Layer 6 of a small transformer language model trained on English Wikipedia (13 layers, counted from 0, width 128). Numbers have three digits each and are written without spaces.
A neuron adds its activation times its output weights to the MLP's output. To switch it off is to set its activation to zero at one token and run the rest of the model.
A neuron's activation on a vector x is GELU(weights . x + bias), where the dot is the dot product.

Input weights of the MLP neurons that the questions are about. A number n stands for (n - 500) times 0.0014.
n34 (bias -0.061): 505558495540617744636389733476286693127185461646319517621605550462248548422443246509450598210491753340581698629204157276639465727473657495437641353316423386754261637402616690540487504529559522418351513519450482393284410612452582522629363505427661469276473626705617364513638509630429562769295514677261731395496324389242514601542368355730435251289756478582568698610533736763513254420810
n92 (bias -0.073): 622421707243371380412543361619350429344430715815151407456334544623631586423420464720157340540328486351416513561257576512400844522391495272641681560382322715500535307490436385404324732572669535568741624286424586338487694706674376483316320614509370543339302486783416923620527364495736551653370377357801641505233627421621739533307509504616624384522379590374664476486392509836513593523606
n94 (bias -0.062): 505456399473759884528744419772364400313263772686500644500307171538561400641420568594694694585598420337340487296295188458710233478474252491558669239413433467522456315526578393754474517360403413453299438462496719474557363428539452392796482413617297422487549653547660435362655610295374237458504546536413614423522387438366681919711730840461522500687252844301576481730524458611517432505544
n97 (bias -0.036): 510388422545713746334480662305519539784381826324421405676883559641582522309591621610426642514473539446373459516779400560677536563603538491518422390290208495647679708380481644106590428164856411496390387612280299262397482471500324398735569813151179522530333609320500663329607505427788438581495472615406533468491428437522241476538495614643575940629404368273404427426399810584438339452296
n195 (bias -0.081): 778334367416656515466833833695342394573383622485504277546708434345619847634698433179462509467435411648500495656562322509716624333121757303547571653648500372514426666538321545495221426424459303209448337420495399454578430601610505200543519510571343724590570442536481327577337574625378850427476898902252870581560163361459514235229562453337622458505387341690308390486401574601646702476477
n222 (bias -0.026): 285535359448326446263603659270366663722658361413580614753533576585445391431559635597545587552524394386504631514539336507435414441634336655702406535533412588620433367560751450649599500405638613561604436214480708429590393212675299508340468451484085570458468587550703420508630571282293550304375280725551578350649597555605755568488387428361215504574257689553683547290534504702737344604548
n242 (bias -0.001): 293565391583496591457728218576465380460604609604341508628607654323482848743500338679551390638376548266301595581623471364394443759652513334723496608262654658525439462610260408427323601432725516544292748749387474651085554540427487488572635607546261557448661405512488481472415648509631802265353373601337347546578654242544584655461538425518364479545561472357180380365535456612468762500343
n309 (bias -0.039): 505611500585570209580655616524315892324637360500526637317727486389467461458624634495619359640267252491293186521801369597482730496527391310487333279588644652505411527785616695704160504554290368474676707650486606580610352602654335373365386403500466231487603271361626505626620563326286742425555883391708333418558467504557541722542203509422522500623396291642527070477347831592460319467540
n311 (bias -0.080): 582567396314505756424549740549337632655704575324339686319590364156529881425596486327505242623292413783359591469311628436570384360531783402477461557681350404802500389672660531415527449535589425439605459471261710478442373716340529504161283430330475482522455694592805485430286383593598529353380430881701351620545370779314417602359546559599447134576907610486427232823404467525407539377613
n312 (bias -0.067): 357594698543405536495341332477537458411768567505641488763175409690413466442495429578743348417171367431617786749467452264442368564496623286474590517265661752587346575415397279538388662326533483276526582388526442581449478575661621504575725705364547424326379495412578179207380595765279436423377589557679727843799459573272500505527421631528618395441527492566817374403730373467335417414872
n315 (bias -0.026): 680466298606484331461728366411787670518496394464384471387500326500476618380420535627446486694609716302330443821587458468438496444388739729519636416249632652401377496734590504530492440709385441363132564382393314194489647659696451412622350652603516467348523728489440479394651328488372424362492643557578706646493656545592435524586538580488405481504500500427564346554560579231260540437323
n340 (bias -0.049): 301399553555411544456715573600383550492496459847533386390570555205221371596720291478448532436356608504534432681402581548487651635450433164635399422461479469342496405407803639722306695361495625594727318495410330584779547495346646595427526504221606263435496438590641691479517572527563630326543801517287443258462658904355336250416405607768648251804621644448509500478315513390733459420534
n489 (bias -0.015): 695649323696555457589601399500448509361453453602586368549395651639621377437466224711479376533451509548410753402222807661605287516456474525695368630429430776586464686575745394821431576473700492480516451491401374290520622390524359361561413424372332660664581568401582692334012776531569435286607458430596362293367686504651575395411297287553310344400483646479618697442257517646544500521626
n490 (bias -0.028): 136483200583674317445301538392458486328587679449500492714613346415435530671491829704232292473548523478416461722351425710527673709565435170662775386239601537651734451505532441729535438686414311471460412689447383300384412244500372308763451437265581350399609619470562387300437548538958421564616495704513419567470686730372308632514393672634436615521634445281544264679710694552509357532215
n499 (bias -0.079): 876825495381367500367314451293678752504366432410536229295678508262417625386352728496295484740726360590566541472599434361635403369305500352570574635458525561425671329249560484512541527464267464642512574774575229683407496691536274400495642377579258383697430607416731241548504561580617435349625627421792568546593574492560672579313521558500703558274470396450537562508456288268584705427360
n500 (bias -0.072): 465588420579573232749475364685579631436304759564527781384440706585322568610574385643562624528519535329706439355490617329538399421500214514197469293457514297382219823478887374670495452449571482554161383420335543435303593677784430277565500572628398436249882485455584411400108565445505377270661385807491356676675559273627571645616391683536595599408456396305406972462803264667527518314603

Output weights of the MLP neurons that the questions are about. A number n stands for (n - 500) times 0.00058.
n34: 369605658453408526652377481350614584532396598587528446607454524573453441672474428626533525670371710525576403582483504360520469266608393593478432412626529425342721479404372562660569440540475507673514488531396450761699114441602657696552614764331369352525541704367394448558489540500335532522496386616555485133674418421333496415677411705253432521318424420653280564493328462601579312627518
n92: 376453504440575475711481542468565496365543152531386333496516374161436629290415558388594639449349439492608558613542754508403515557291832352427683179530334654466678600351589646384330307423500669645594461450477520561618751450568272390534472654718587504188828511647395473447649599712264407452562463540657350561451496309544638645384524536404396315471631596568778437364329584500472441729632
n94: 512495614612645452346720326691484547185414496754489364365470517582369504414739560586492470629287449342512488230470800661380485699556645599402612394533504511211590481515516492170381643578473424706338529426323508386471261530481721489544359645515304480492655422449340269613414469448384552566732516562718570441790413347446621293564412535527636538468651601395591709455364426664408708352515
n97: 235653433496764760323356629575684367525627628444488601791504411513545754284592633444333380702349626608636750527437367387508641473530260367337312561509558557443408547395533438360570479471787373452564389583472722410357730456413535419516650151568504618471433528550417401521654341444474348442349508290669641276362531722677603566179776404611227605399426619508448524348602469738529589471166
n195: 509582603614305889590446301562581411434528641428586745491466347248293554259446413696320526465462263491306300500699424772301228513446186375464513276560482522429397640318665339376275337331412323735453794597479578847467681743629337556327513796380555771377251719657513500513816526518317397509358670465588495518624633408332449425583604576381642574382672690589491292607429647527596375620713
n222: 530683379394429370618439618455363493420531494512566455351687444439535406253497296519546326639516662603632364461497613387401357665454681509562510602700481557541357583421350524506483526601503563254575628654362613486415661543610636728580565614647650559494530565556455506503383414517467618623275356474592345556626445570455389314443392467571407440510615452549333642650528291324414626429428
n242: 855537553671454431500344562655479394535530556524784601459327614593500521656500456412539774476544477299353702483420394447352477600601735739511336430636493528623483420493535395588522446659490431757507466671437527309478514436444341762470635379398525286476468671354539426461288590529381639679418347504433433321794357525423559451424369404370456586654515507489380493282560423493455473598422
n309: 538543675449431374591448419485541504719488595358561316399752401737741552693344508412463536511465721404408561653405027431558465364553351747630591473450411406555408489464296366541531560452431345508421322588591284516570590333279558630521627319318591335559432437717396458452530456592667457478459437471398630575516472473522485641382543797485656320297667434644385449660573566602664683485504
n311: 619285075477678349533533311411570391393373400656564623423463475419194582263668452400613388598444622403592310565445701515514365409697326613391626683492399538602455563270348545619471634508458750414470690327434733395597368444531642326368457534500556520488425482453554574391422496512587582666846582454438529488638768436765347648516496632400440368594565658136583398590559551282477628523630
n312: 650548489287534690348111562392581308685313586503514364668450493610431682538528450590665416368587390376528468738431618657519484447496456444608404504733368575478580599537587507549724645612486301438321511447546564519434858540455540405431409653443525433317443470391681623315528466371429517427435731424503485401485507299576699496414275514604611554585504538590598398513454447361565449368463
n315: 547569504573608645319344427412439327465422479328455485507622621455612606468511668429603493665486496664622533341742429596398374480356552367496524700648542248336497540490752425560273586273758619414640470413610593745389387595430419652543560503490300525563489483529472362334433566321435527718846440314570433568524455496444320564402469475588467483457626507482586173531523447587663274577473
n340: 442496634553489599411569476373403490438539233484526627570468464510434637690467552516352561238570442356507490681487367409559544509534366453410434500319563536402401627714660479497521581470474551324387411667500390709483607411702716506557410428368695675490439541618803554637503398538517478444533513272453383473493507414335355511503347590431675588483462602626367649651324440442817442527353
n489: 737508573627735463468534363454573444477552386513497444407760376611526394262447456472370516398500604567562854441362510512341332590688487497265539410531526468465500353545523686769364440460581507500516542522500583500300225415388434481528530436535524527474456416620342557450678416405432440411565616533562777611636412639647384535541532576431313503426638421500564558484562503581513696218465
n490: 558418589577380642481447507475318475587470440381424586548326530634258351233471661419546568645463408510546605434551341387605390607255698437290671559456543545331510362507489375553478486482374536594390519416503590681660373439472548351403532469575489777363414446525606361656532360775376619532547800250544609424484477653401769692427580582317336393475493690585366555575540453554660386669667
n499: 424439351535515355575556610581678589437343416453486493463653394411270713472376504402461463418283450337500464503463592414464344370611275573195406526566348545519327628648539519504370536394671561325374508456590644580633545351504633397356507421480598396416435671418525635479769615821663714437516486640664376367441410424493456448809303546623565679547648693521582459548493664453413390511571
n500: 565244593540423599599458465463448467434445606461410567361493667706580396352277656748444425662486572372537390441514474576789594566357319490574445469620519240469347641622619453607555545318248341215514409644447514500477697592456372377437217514646629676551590440395389383537570518645424322408614400364619441425541594550452346355523543838577291378489605658478540688785531549564351676577482

Each question names a token from some text and the token that comes next. It shows the vector x that enters the MLP there. A number n stands for (n - 500) times 0.0092.

Then comes g, the gradient of the next token's log-probability with respect to the MLP's output, scaled to length 1. A neuron's effect is roughly proportional to its activation times (output weights . g). A number n stands for (n - 500) times 0.00071.

",", then " then"
x: 343483320480524341446554204341466188439416376541340563394710497609645435555278766369368475284406600793645675259380549578473567435476431441566534484620583515441766503869675346296545498418378739379486673755768538525381605790590291512297672493456530596481385676485772415410405463519448466671558692368421661403656422389414334346670389538441312562644553589584398545447563459363532415347556
g: 457627542462381501620486510791647422536377470559579604510519302696474477505424582440742509539281479459544588480573609478517457547428532586552227752480027552482551503367598501259364291582522320742398385603430469533639411264579581573440659409572299737330596350560620422444612344436566701461515560529621520234532510535478588344689490543503397281464587696603672476491347778399396368396515
Which neuron, switched off, lowers the next token's probability most? n499

" people", then ","
x: 273419271566680372514513240408314155593435285460377446494836662583590536583511694251378600277403765674790643274426488558503462506436492505510467419489500533390638592907761420443496563592413768292530606645678384692514457743460447440309504561507688368411267669552616357435416423443322544707489769258422535479555556552470251434567497532538321557576587641495330618442342391567522438446625
g: 478457330388478436527531324392529636452702350481456549501630602357408493482396588536513593765640458572441451371365380670422505448579680511522523485442500130378499425731392497534600348426529415704371428620506562533776338439475746538441241375474647514616529566641633600590519547401624536312206333399475517483381588617532377635529714474352507750497394383464467422693167562814458406802523
Which neuron, switched off, lowers the next token's probability most? n340

" c", then "ir"
x: 305459248378578450583679171243496214499406605434336489308802606715654298694360804357322541310422739616652743206483500680413342612508407434457500557456356451402640521833599402366638726447491589315551767681799664745418406624570438463345567486451539411457397611521552440486473455510443585605464609347496550377644255521485533316630470454518213547710437627666403510420450425454455317494655
g: 302504663388453461683420580330525437533230610391655634495558556534512631389522464430254445403618561762640263297595444481557642546515526487545611687454581738611355323543440432424468722464472288453377367464541481544794525532377697423479416691681632355614578355615433501219315582619624545506454446453466344576483631209437507538200495520675269640437564420451538518736417562371382723600514
Which neuron, switched off, lowers the next token's probability most? n222

".", then " The"
x: 383451367492581414475671297367510187630414501413250588449816520567592334506240818380343590358427639867734637174499421663488505458521400364575409534555539535300709479858685384261591580455347538345554578642734542662346604776595371561310469493400563647352342659564600319674265456549501551622476492249515640447599448536480437337635422478473284595653479556562412434626538458466517501397385
g: 473312296481480572432316501332478701489561418526406545586432282480366661551393420638569559399437420722703447674600633271326535392512582420312414727679587156340397799688921496631472527452409603511505512386664547603505560544425710319540345331569311512596682533416533411483622570589494591609605522542388635316531317400472507351616400737620452525396559523477456432492334518346549680417416
Which neuron, switched off, lowers the next token's probability most? n499

"b", then "i"
x: 190388217452567447520613272300493116545467553422494438533925374650632300780306657526500496235508681721837701209291443585415614599445465497507496388500495541478702487771587467457624469468431707520581749587770557613442586654479406481335507478413615517321337749536620400515314413519375540595341697332482516369566279399603457289588536653521343723661308608474462446575366566427521361455491
g: 432563378604447516393564382557367468721627617572417510678488444318523280416537333292709552651375713724484541539512609466553596558642498345509684609328600617278486460369324634467434274639368267496263526572583479715596636693684372397515515535562374486541487490273525369619444329530736708432439544442521204529329347517491546442274496444525695518575385715434435597521874442572417400534452
Which two neurons, each switched off alone, lower its probability most, in order? n490, n97

"ern", then " h"
x: 274321232601604355603721208388417263449530420557396557496782540653708434599312654266504598262562753757742745254435522753482263329471401437532574366618521673383536502914613456649794471443343624524441633587647594393380488527470351530305498563405673457393449704449507327645274368449436497666465645289365571526576265345610473417664578531438465557672519628672383535448401484339388431349527
g: 628702377529353329309541348418536540400266357542361473474453524695383545483314382389481524448281600441362484475603323515719690513533629544569518390465252279426380658631471677521738454474863658539492566422527388636511647628555343663534548578495695622675321513543561437379500437237555519572743712483486467424832514413520668361559273371597510514274446619292645517437373527498575535414525
Which neuron, switched off, lowers the next token's probability most? n94

" se", then "le"
x: 308534355551677323552595201410468187579528440541308540331747522694624357671340723321391714176399789530763796310348444528356596495559417514576595668582561451357620490743596343426647561526461787316585774731660623602440430761490374396287584585368684438319320705499530547397351354409374719596434630333361456598528358433265395334634479519460361674538563491604371511513483462442364517438622
g: 659593437484428590655476442431527255233368579357346531601344677599550357398549592512641249454669571199539397501603540803375620533679560761528640609607390383334469555510455766412322368630467560397459519472507528357539556589582615579473485745404331489532579627481464579613461453638520378370599601624336641496402185412473280564365399329562440577691547164422567592501608335745453515493492
Which neuron, switched off, lowers the next token's probability most? n312

"a", then "uc"
x: 319278211641621344507635304200477222584510523550397528386815597699573352590388775381353604294415693584822690315356537627449556462461428364644453535459555613455685533851625371284561500542500725355577686511741580654379574668585297437277637486444627550349349597535517387492399335568384494640394803216380417383605418409542519280614587442487231510701402702618474546410434399508449472403570
g: 489692429410613520638619643593708581520470450415494425705637569556430446542370348814494463575389645670475714666458466396175521590414729558567495413550319430610568436475364632383640627476726247578489390515506662423585448716463398440310556409377459338572607465395418336521706475589533431191412538660598580445507392477428652228382528512682295163448298594328546405500521478743398530462489
Which two neurons, each switched off alone, lower its probability most, in order? n92, n489

"ing", then " or"
x: 431403095466618375463696133160546199481525467444406563401852480800601372505399692341399549290414690746760638227450446489348409477585356441455640414560381549442564579810616465416510594506461685330548861567809558514388554660455334595358533615410662445329406631426587475453454389556343574611554630193467647593625413424525420385635531537568364713694438580672508501341555438440487449374394
g: 402391545438448454405253371425500603693569355718351342404272629403498345333384561379510614368578754652261373320271449408546500639393530266719496575645499620547456654604510458526642433430482698210398527445469403374554485695682442539672558561592618488544475730614570638513652671409566411491524318317596484408608260461671376412574255481470613537428742729444656411632553515467460529465712
Which neuron, switched off, raises the next token's probability most? n97

"el", then "ings"
x: 408284218616568317523648224318457307470571398553232492478769481678577342531381666280405530383506693603841735162343364657386527422447497410560468511537522694347664482804681522432556429577315665351558787739690607676516494786489348482358506625372706400425349720415604405532464328518457523650446827304271343423491272491483513388720506523591461614598467584547416467383396435554401579436535
g: 445514705426359475931571749606647495638446518598511456839465589409503397490499574284371239565394477413655579455567260381513508660559651343440593355512638457692501387624465388400626488612419500404597291531530555228507323539323655477590534723322600178582373240514462499551313410452453529453503509660472441586443264570567553261463563461520497470472525392594496341645710651479548673551559
Which neuron, switched off, lowers the next token's probability most? n309

" In", then " 201"
x: 393516344537606310583665311383379235503445487532422643376860289694534354627251670351380500185317694812766718288444471655452412485366409404491528594691484531398635579881704434373471621435408600405594716634641697505593609736532420473260453511528553489263279697615530396618323303558381463678481556373421556610605273330509455187596535461532499619684546591643359529394484481391507324384458
g: 461446527585479650527404529545381445433469512272248504740481587331584633596633423502593445220706408352308567433417647566557489536418251278311579565464538702609586740429669350446560368526145513600469544509422585483349516463490376426502624568484291376482509429493689648625343593518616745644567541426663325502559758501717641573767501391323378532672707478546300330419448660414447410398481
Which neuron, switched off, lowers the next token's probability most? n195

" se", then "x"
x: 310511338550605334559609192470473222595503447603334533316766569706672368687335759346362662171385760642744842380355419553366605485560395516554638636598531448366632481773623336443615588528459796274548749731703618632457391724482343428347581608365661424301314711451513549385371398401392729554390616370333433602551318438280396332623457516448454644504535495605334483495468476373437496400594
g: 647561276429457530433405590654630578524468498522526489529567368210515506536655351505382421398428670371400522581567357544632222611631394795916580592593533608645504555606533483466551472536222614506393474420365410578755555418559463433780581403646579308559451431446422386416377572481323390567523565390463655450531338497286351346481571402623672605500728573577540356280591179389613752410422
Which neuron, switched off, lowers the next token's probability most? n242

" p", then "amp"
x: 259392271575617548554635120262535251509449629569302597340770633595587363686255765311370473318394660782782700186456545633352366437416438435483519525668464625425543468875691345406587643366447588571530761785652619685516615619434416557332485491429473388362306613474583471468489430401429669553431528431530569427565347436426577382502347526484367621803482628583306611332447317489585507442542
g: 652468477437380420733393598397339452524522522434699529424474301691310460523291425542588520458471654535475599599545269440620623798646459721485367624420597238439364660733745503685571368489524664341524569710457428649650430368569520661423483657602425241634493266580525346515532547368374564331576459455503436430175543652455312493527445484624459529445656484788519478491396388515496156508425
Which neuron, switched off, lowers the next token's probability most? n242

"ens", then "ation"
x: 191381358589490342584623288307433126456588403563406468350842530702593483429352677355540622289453653592854675361366405531324407477580316462542426478389395715421754484821655430412653423606441661260666676679678482419383629702461458293321394584578684282287341663555627463674504322500418465666443713310410583570665524432448541326550597638402466594739388721535459494359418432496498432473529
g: 483541574544394535338594604513507378464434362320396476580624539303334546535567427580373278636657678339437508602317359574508486419519427512689777478519454280464621693604584487779577493513414734457541548541487320522495331358174330534713611509354740519575598551416509566536387505486426589234555442435595637603625593447298376649641359512650603418576799592578406145544610625381319299436508
Which neuron, switched off, raises the next token's probability most? n92

" p", then "hen"
x: 286375219561572485515700035264608210488447623584385623359727657568590231659294757364379477281467683756725744151402580640324357485518448495461540515555520581470515499848677385433571671446493618502569765771698586711532583627462439515361480496456525346310347586430570518495536550467399637568459479325488545410549419377432567346493336568503405684754378617590307561324435339485566500452612
g: 714445591569670496377476474479620446436706565465438337385457382444499590542394632235320539579079466546406432478291402433601519354335436322571633628347664323446577429486619280636389436485377590510581586519534355315603387619466627649652447762388713429415508284574520392677554624547564463497411408438378568245547445665700369342550699538487765473571567635697822524637585511461357536529459
Which neuron, switched off, lowers the next token's probability most? n489

" sup", then "press"
x: 260501242581571365570662148342505227509535652494417649235829533704551429610445778384452567268407737694803735268373516570424503551445442658466316460586575408422594570822694386482650526536411609317439658690643658728461541697525333480343370627327519557405327558493521473382378495466337526808412512372599556518713429382470397385513508522490464677569469470592196551338411396418695306401579
g: 655425458328391382493449559809489453459327378507400335489689627405260620519424559239266491357497547440395706540313670470560585453491747794631744562364610585574535502335441707564550541349711544417592377662631620351268454517530483392312408564407681495385634450457364445635748586378690304514361431488702510633770462440513508489567269602444533436433615351437527384501512651357607500410505
Which neuron, switched off, raises the next token's probability most? n500

" wh", then "il"
x: 322600343469712408609626302407290274633499404533369514521779535531506495557293746326288568296438706824867705246457550417419395341400543564480416549515558512464699436849717456414553539597359801378508555790663569687484644765412311574277594607515618519370295543497673414514239342485398626621421700381399444463541361456342478412559469446422240604595513598576312448495430420361421504344628
g: 290392476546523436565432296320550444659516460428464361419738674612621557349720422400407556498712459360636567437372440421716621548610389648387573860599317368696311310492591472427412493596303404494460436246427815652563721397315374510362371444551554492539357508592412615589393588458619426527344653286505477744675515470599456430500295655510593580513515581379360563646638712567310574478390
Which neuron, switched off, lowers the next token's probability most? n311

"ation", then " with"
x: 248288212616549309514624175304497257481460524387434508435831516656657309602403703321333586280421611644704563236441602451397439573512415342510664486574516490513649660805682341439543506571452667109448831587733451506472542651513485497348606579368605416317388739504629460453371477495454562567485613143451592484702447455678412325695536685601301668742485655637491502375394385531426410444468
g: 514661643608576476584409384455355574499464510397697550772426519290501532507460547500424711434482412595647587519423625370805641567447229643531576527489370732444470566255563363282335447448500591514442487505582390679470530435639462433418512481468481272365440339459700696493796358354416683593678682651256675477584671200448568616574536580398403318342489626499220657455377612402430346487389
Which neuron, switched off, lowers the next token's probability most? n490

"oy", then " it"
x: 403364263637650285453540149561499334464466631498287520472845504682584278569430725408412675375538720776727603196541434538334586451450407401565492293573437518423579607814540370410635507475420722326525760626763585423355491699578433501379624506348698471388331736477547304419449365524358535843276653327346597549608403512515315452631476481443358717573483616647427505456437541544414394305503
g: 677454463448391786523530321541507490376584262493374613579455552621580448713374494490568341562627664288657398559655662631492532500463486272371420361532448599692450592730682505581363457461481517467347404709744505356454526467586210495384414531289517560597474496593554247700524385604433570496318724649617378504536542484265357393236634666714486582334446542831410525403496361464428591355352
Which neuron, switched off, lowers the next token's probability most? n97

"ic", then "y"
x: 331421103630572292586657218427411238497549507471278355485884526609598284662412756379358455255390706611742739147360572704418443498504478384496472605481465461411490605802651400565566578448500690334520694706680542627265593658523474559222512552460554439424570616500527543565426426579389523559386625256385428387795273419641467390607478488611383521694474636738474465333412411509364471542554
g: 962720439563644488690456243470282311528449654432517648357437576548333266448262606529429403593552522564317499427492617414640575502741548451439530495470567455437416547553444494621703541399695470336561540529300473458606444480739417529494512429550549500556631509174489602470446390455475394519426610758440474684640453475273549394154326429347573391768421472616481498464520667615642386680403
Which neuron, switched off, lowers the next token's probability most? n242

" people", then " and"
x: 281411273585692361549525235409348175596469258452331438458826666608599517581506683249370610250403725676773682275443489592529466490423452508527455437477514545369653596910760418455540541634393788324531631624691402683511459736443440419312485545527669370382249686565592363457435410447331524728468759288453537475529601543475249427563456560531327580547548652518324595466349379558518440437601
g: 517574633615533409510509443556410631557678425594513485490232680446623345627650560546310439588458535610304493489225590378691150512555641419560526391365543562679337670545358317271411331534516397326684413390477579449371429733581582420536517555513567551257268362601620591451729496425603139516441594523496499610660613356637510431588341521658654651449436360610478681361545671394363390712549
Which neuron, switched off, raises the next token's probability most? n34

"enc", then "ed"
x: 281323193600572381654756199413457237445524595333300482505740421683628349615441651295420554319441733654752824142386425711452450449498498394546478500441345614519642553838696465430550509500323613204413636654739509510381578606538447468274555635408656350458461644538610397498388516437392520640432681404546633383545262529667470445694592636498271604642427735708416495310495491414458373382402
g: 763424418355651586412378435469384377629358544272413479578597416342517489387535512653451494570596567551375574573516762442237449592285450372434575360365479570377574717521513608504831446342665633466601401482529530636370450262381535420336209603467530345444566603348489391562384709604402642528526361560437618673269278398625480722539326433571547441732664488357683583498498715765637519601489
Which neuron, switched off, lowers the next token's probability most? n315

" s", then "us"
x: 300365295528541376647653136318325206512590662609354477370680621738596417593294743377427586246403636738895826288431392625330517416410356575533456577571576562382600517836842351380612664570416667260529671721664611723486607692440393386280493517396569365307320597615608416598453458411426511598466692428421527544554361455384510262556453518475442638622499558530394430417457400463463367461606
g: 571513340402635545335575662510524490322511643345593463691657495614681603510463515419631272507615335386551426519351549352450651487329538665435358405610567644500669477517392686698524626451548630458660705551506252483539343477394346627340172534433531473621636614642757646450744381356636515456393624438304453513717530292704533296346367359416501430375465462448461357443619416779504571284341
Which neuron, switched off, lowers the next token's probability most? n312

" s", then "ust"
x: 328430284523557360654601126272347200544554636624367460349728579703499470566215781412406587223473594708903745270386454627313457436465414574498421632551566589392616574805828340329624586526438619243547656696597662809482612671413388533290513493338534332236384533619649468571517431402366578624519707501419543515570404417339484311485478470478489702669485541499431519395478402474480353498625
g: 553604488352546560522566658562577527426416501476530540311517530487647682384567628574511458621612399232443640626209766641432656855505514575443287353523555369403779545653504508526505766689681628481436453309354584537556445567321410595649506497465344594574461455456743631391509351422308276494360399387356544586507275553509645329376485493749261388419369637526662219412532450450469454380504
Which neuron, switched off, lowers the next token's probability most? n312

"s", then " has"
x: 385360258477592403527528093200457148554500504525331449414774587593602474505335667348363547229413672673897648297376379576394444456422407506571583466462482728442652524860632344404541472584339739283511778619705598622467598693626480459252477654381650520170468619480579452435433405581423609581544726149467518526544583394585434368648580515512379539759453626613443548604555493325448384449382
g: 450376358395555452460445424601594512438507632567431325390562293537292659547762526311569557541461675437500531448719640493615781388399465452372638614732460486623706644673783509539505523259427590732669623620505784249529419473280353447507534578543497518830470530428565473425302507420587378467365589469459601273465351649582336533370492422354276471508565741359460250413378485567446369480524
Which neuron, switched off, lowers the next token's probability most? n315

"ct", then "ric"
x: 425549068491524241482753224309484161535507665523373524415933450732547310663221625280446640290417685675628689198376653675368524605458432392518511339422475558463657707773620484375545435441472580396507824718639401613532493692512453585258607568459591434392382622535416555426523362574391489591387529259455457504726571416634549409564473504432400808609432420607454487448567520383500462448454
g: 340349318650430417298580506415765534486510381576271525251603426520483518710586466718644870499429504640609457460476430522624312465636539414591661651723434613649391649298509546307633494474372533648187610612515695589498517392600539288479402508346388579351571518293551497483672502402579442670677388334411698425599407430579610512699460570447489441248502571498557502272546332419517249551444
Which neuron, switched off, raises the next token's probability most? n97

" al", then "ert"
x: 220488342540518339648597300429386227485512498505234731516792535607682383566413645325389532239431654720890661170343685644497505446433422599593433456603586483310727497859719508357535556312404503382608756715667632705513529664627346415316610528525634466453364640523639394676401461521363626557475584458330470534572282498428347300527476423446346679695452436330272594304465397429516470378582
g: 387543491293303469781601337476486396393733641524619593377371488453394427332523431764552362489593681477422237568578619458595505781234443383292282316278579615606770531546302623556549554333507747417365416415601567614549541387586496425543375761571462378619554444316522505350425621485577695381518453652404558609311457405417666537620603644497496545471538555741455666382463360326433494636540
Which neuron, switched off, lowers the next token's probability most? n500

"it", then "r"
x: 344373311472638251584525318377412166517571482465227492440916668590591347688395706212503481429485731594787569212438505583376449358412356389655568490582491545453602460776628421287580448511397718458477840620746452447458613650564530597248526531436637438324410728588601361509472355502350542560413647201392498342543491473619410329616613659435321807701464663673416432389489482505351358522676
g: 592631383530474633695342516451482293574499329387616491501433573574541736525468431439487430640391295584569573312509553420431570476322647499358601567307635496644177461418605465351540460297636453511282502674541622602647538591498605416518613358589647768432428569547402399511607526469120324604642274487638336546441556349563596318333421590701535576588423292649804516474279662563554387389737
Which neuron, switched off, raises the next token's probability most? n309

"ert", then "\"."
x: 235399331674572309544600243320470181516574503521377562564865444582576410643288626323562670328327675660786746175329569456475348511350441374512465373423492443418620548791836522361602406364403661490467728744802417491324596619411345473223586655502552582349381654522507420576353427471519518671346647421358414459523366388670681475612511613462438716657625576602468538503558416309417454372616
g: 415532235511629427400403482396351679568410514763526350463401657364569444358520508346668482458587385773539281419551604536475379528506295478634414628304728528196326617537700561481476328598507522520702563365597602455455519507454568533593576479499453442451325864534361555654592732682529426459697154263417541418560399300437525433596710632424320497469688497476451726439525465361592496603592
Which neuron, switched off, raises the next token's probability most? n242

"od", then "ern"
x: 265364212588559258514675251337330184541583519597535584514751616704656498591221624302382629225416590746851769266479525659340314460314323366452537538571355638422618500824604468586607441498371676305461708649747641492489638659487334562240514622420532526425416663560578338664293478529502506690286550319409659493549397461614464367491517468439419605575606438685342570449577538468527374432481
g: 508716352633411180877413627294479502549395657536653234548471398595474457445567412568728616476609564359420552393694502625281617673354630656353380521550512423501449545538456576464476538570602505302372350579615584535604418667751489489499591673494519354619331472313463358673427493470357444603569524640587511549579368603468419262273287682450594440339336426616379789355418374639525345480608
Which neuron, switched off, lowers the next token's probability most? n222

" D", then "ire"
x: 266327320412496376581573224271450241547407494624267627388815551594639455604272645332345491308464617770802710211366639690241313633438481398437433538588415665465630408890707408403514535413444697440585556748701635738424605687656342592318613535440588310347472628621478504480504551473509551643522449263445565603368571332555473338449516411615549603768496526659388534295452424316505328477601
g: 647387421604447310636589507483651437447271644634687492375314455491477677438552503440492546526428601485432344416703684206549409591479581469568528658416536531483467330410509681508355530450539402323456255395433622638506570597534560377482552721611547467420443396604174685064515631725536435631413696472578533436390688490524594664442535321593658372370560521513481716755545450514199402254548
Which neuron, switched off, raises the next token's probability most? n340

"ers", then " following"
x: 336381231594665240464572202233573157543445393451386521329748592619710509539396706306388541335431674672921653328464391582412445520442299380592533475409563559443620600828691353390576555454285705232476695698698443596397594704578493425302535567371672275285432638553715458482439507517367475632529747141525620514541540448494398370628483556541457571624470753627468557418469419456466475411560
g: 391327573372380479420395489413523337635410591304511529661485485481514235411525677598534524464545488544370512224681748564553400448452595404669553539467546696704442315501563519508530630513357322357215390446734465603596552602438324642550474676729458705532418601465281514330678304465488621650579492487383303542555658478470648340379347658624244438582718379294589469580481789547615487306657
Which neuron, switched off, raises the next token's probability most? n340

" camp", then "h"
x: 263574312472580371505606155345628155528445419446252567498726546579495364685365871353500621225536683577723622230462554495314285545559553596418499411579493463496692611835668400342589576438428524282580707594722447629510444617480340445292395539476652327449394779447659509541498338457501666613354590234467541527478385601567607268651422579389370649776490677688346572391475407511501335485534
g: 678577361597682810502341441601578398535550488286646519251539531650396528564648475356520533513429279501652560430517304523639434515441478638502584427258504342418399588711596448534472244618735476469380555170387434460783603485602483522393629546560493434648404179592507532418339501435334383595531233425435729252362531407628314451580385611589657559572548672469654715374393579531624549555544
Which neuron, switched off, raises the next token's probability most? n222

" of", then " th"
x: 333525197500506396521731330344396216493543523551318493503803441603620527707303711372424558208339640807818604275370415708443371381347392468582473362772588608375584537816640526336564633435403643375539696674785494528411527806460268414395523478496722461370318663550457296435352490401340598683624643361450523500675322465603398340631436485575422717579518614508436505464385408435429537387406
g: 471551603414585546639605467586437632645643455522569342540221355657387338467489598343603453603219317446442634471540541348630645406710565567316429503468471444638498404413375511540579523359350601566257668562283388587474385604536440364692782422702517557525482586651724525695335364593529524651618347566228576412665578526343681384464335387464497398234473480265679351323507753556605495524646
Which neuron, switched off, raises the next token's probability most? n195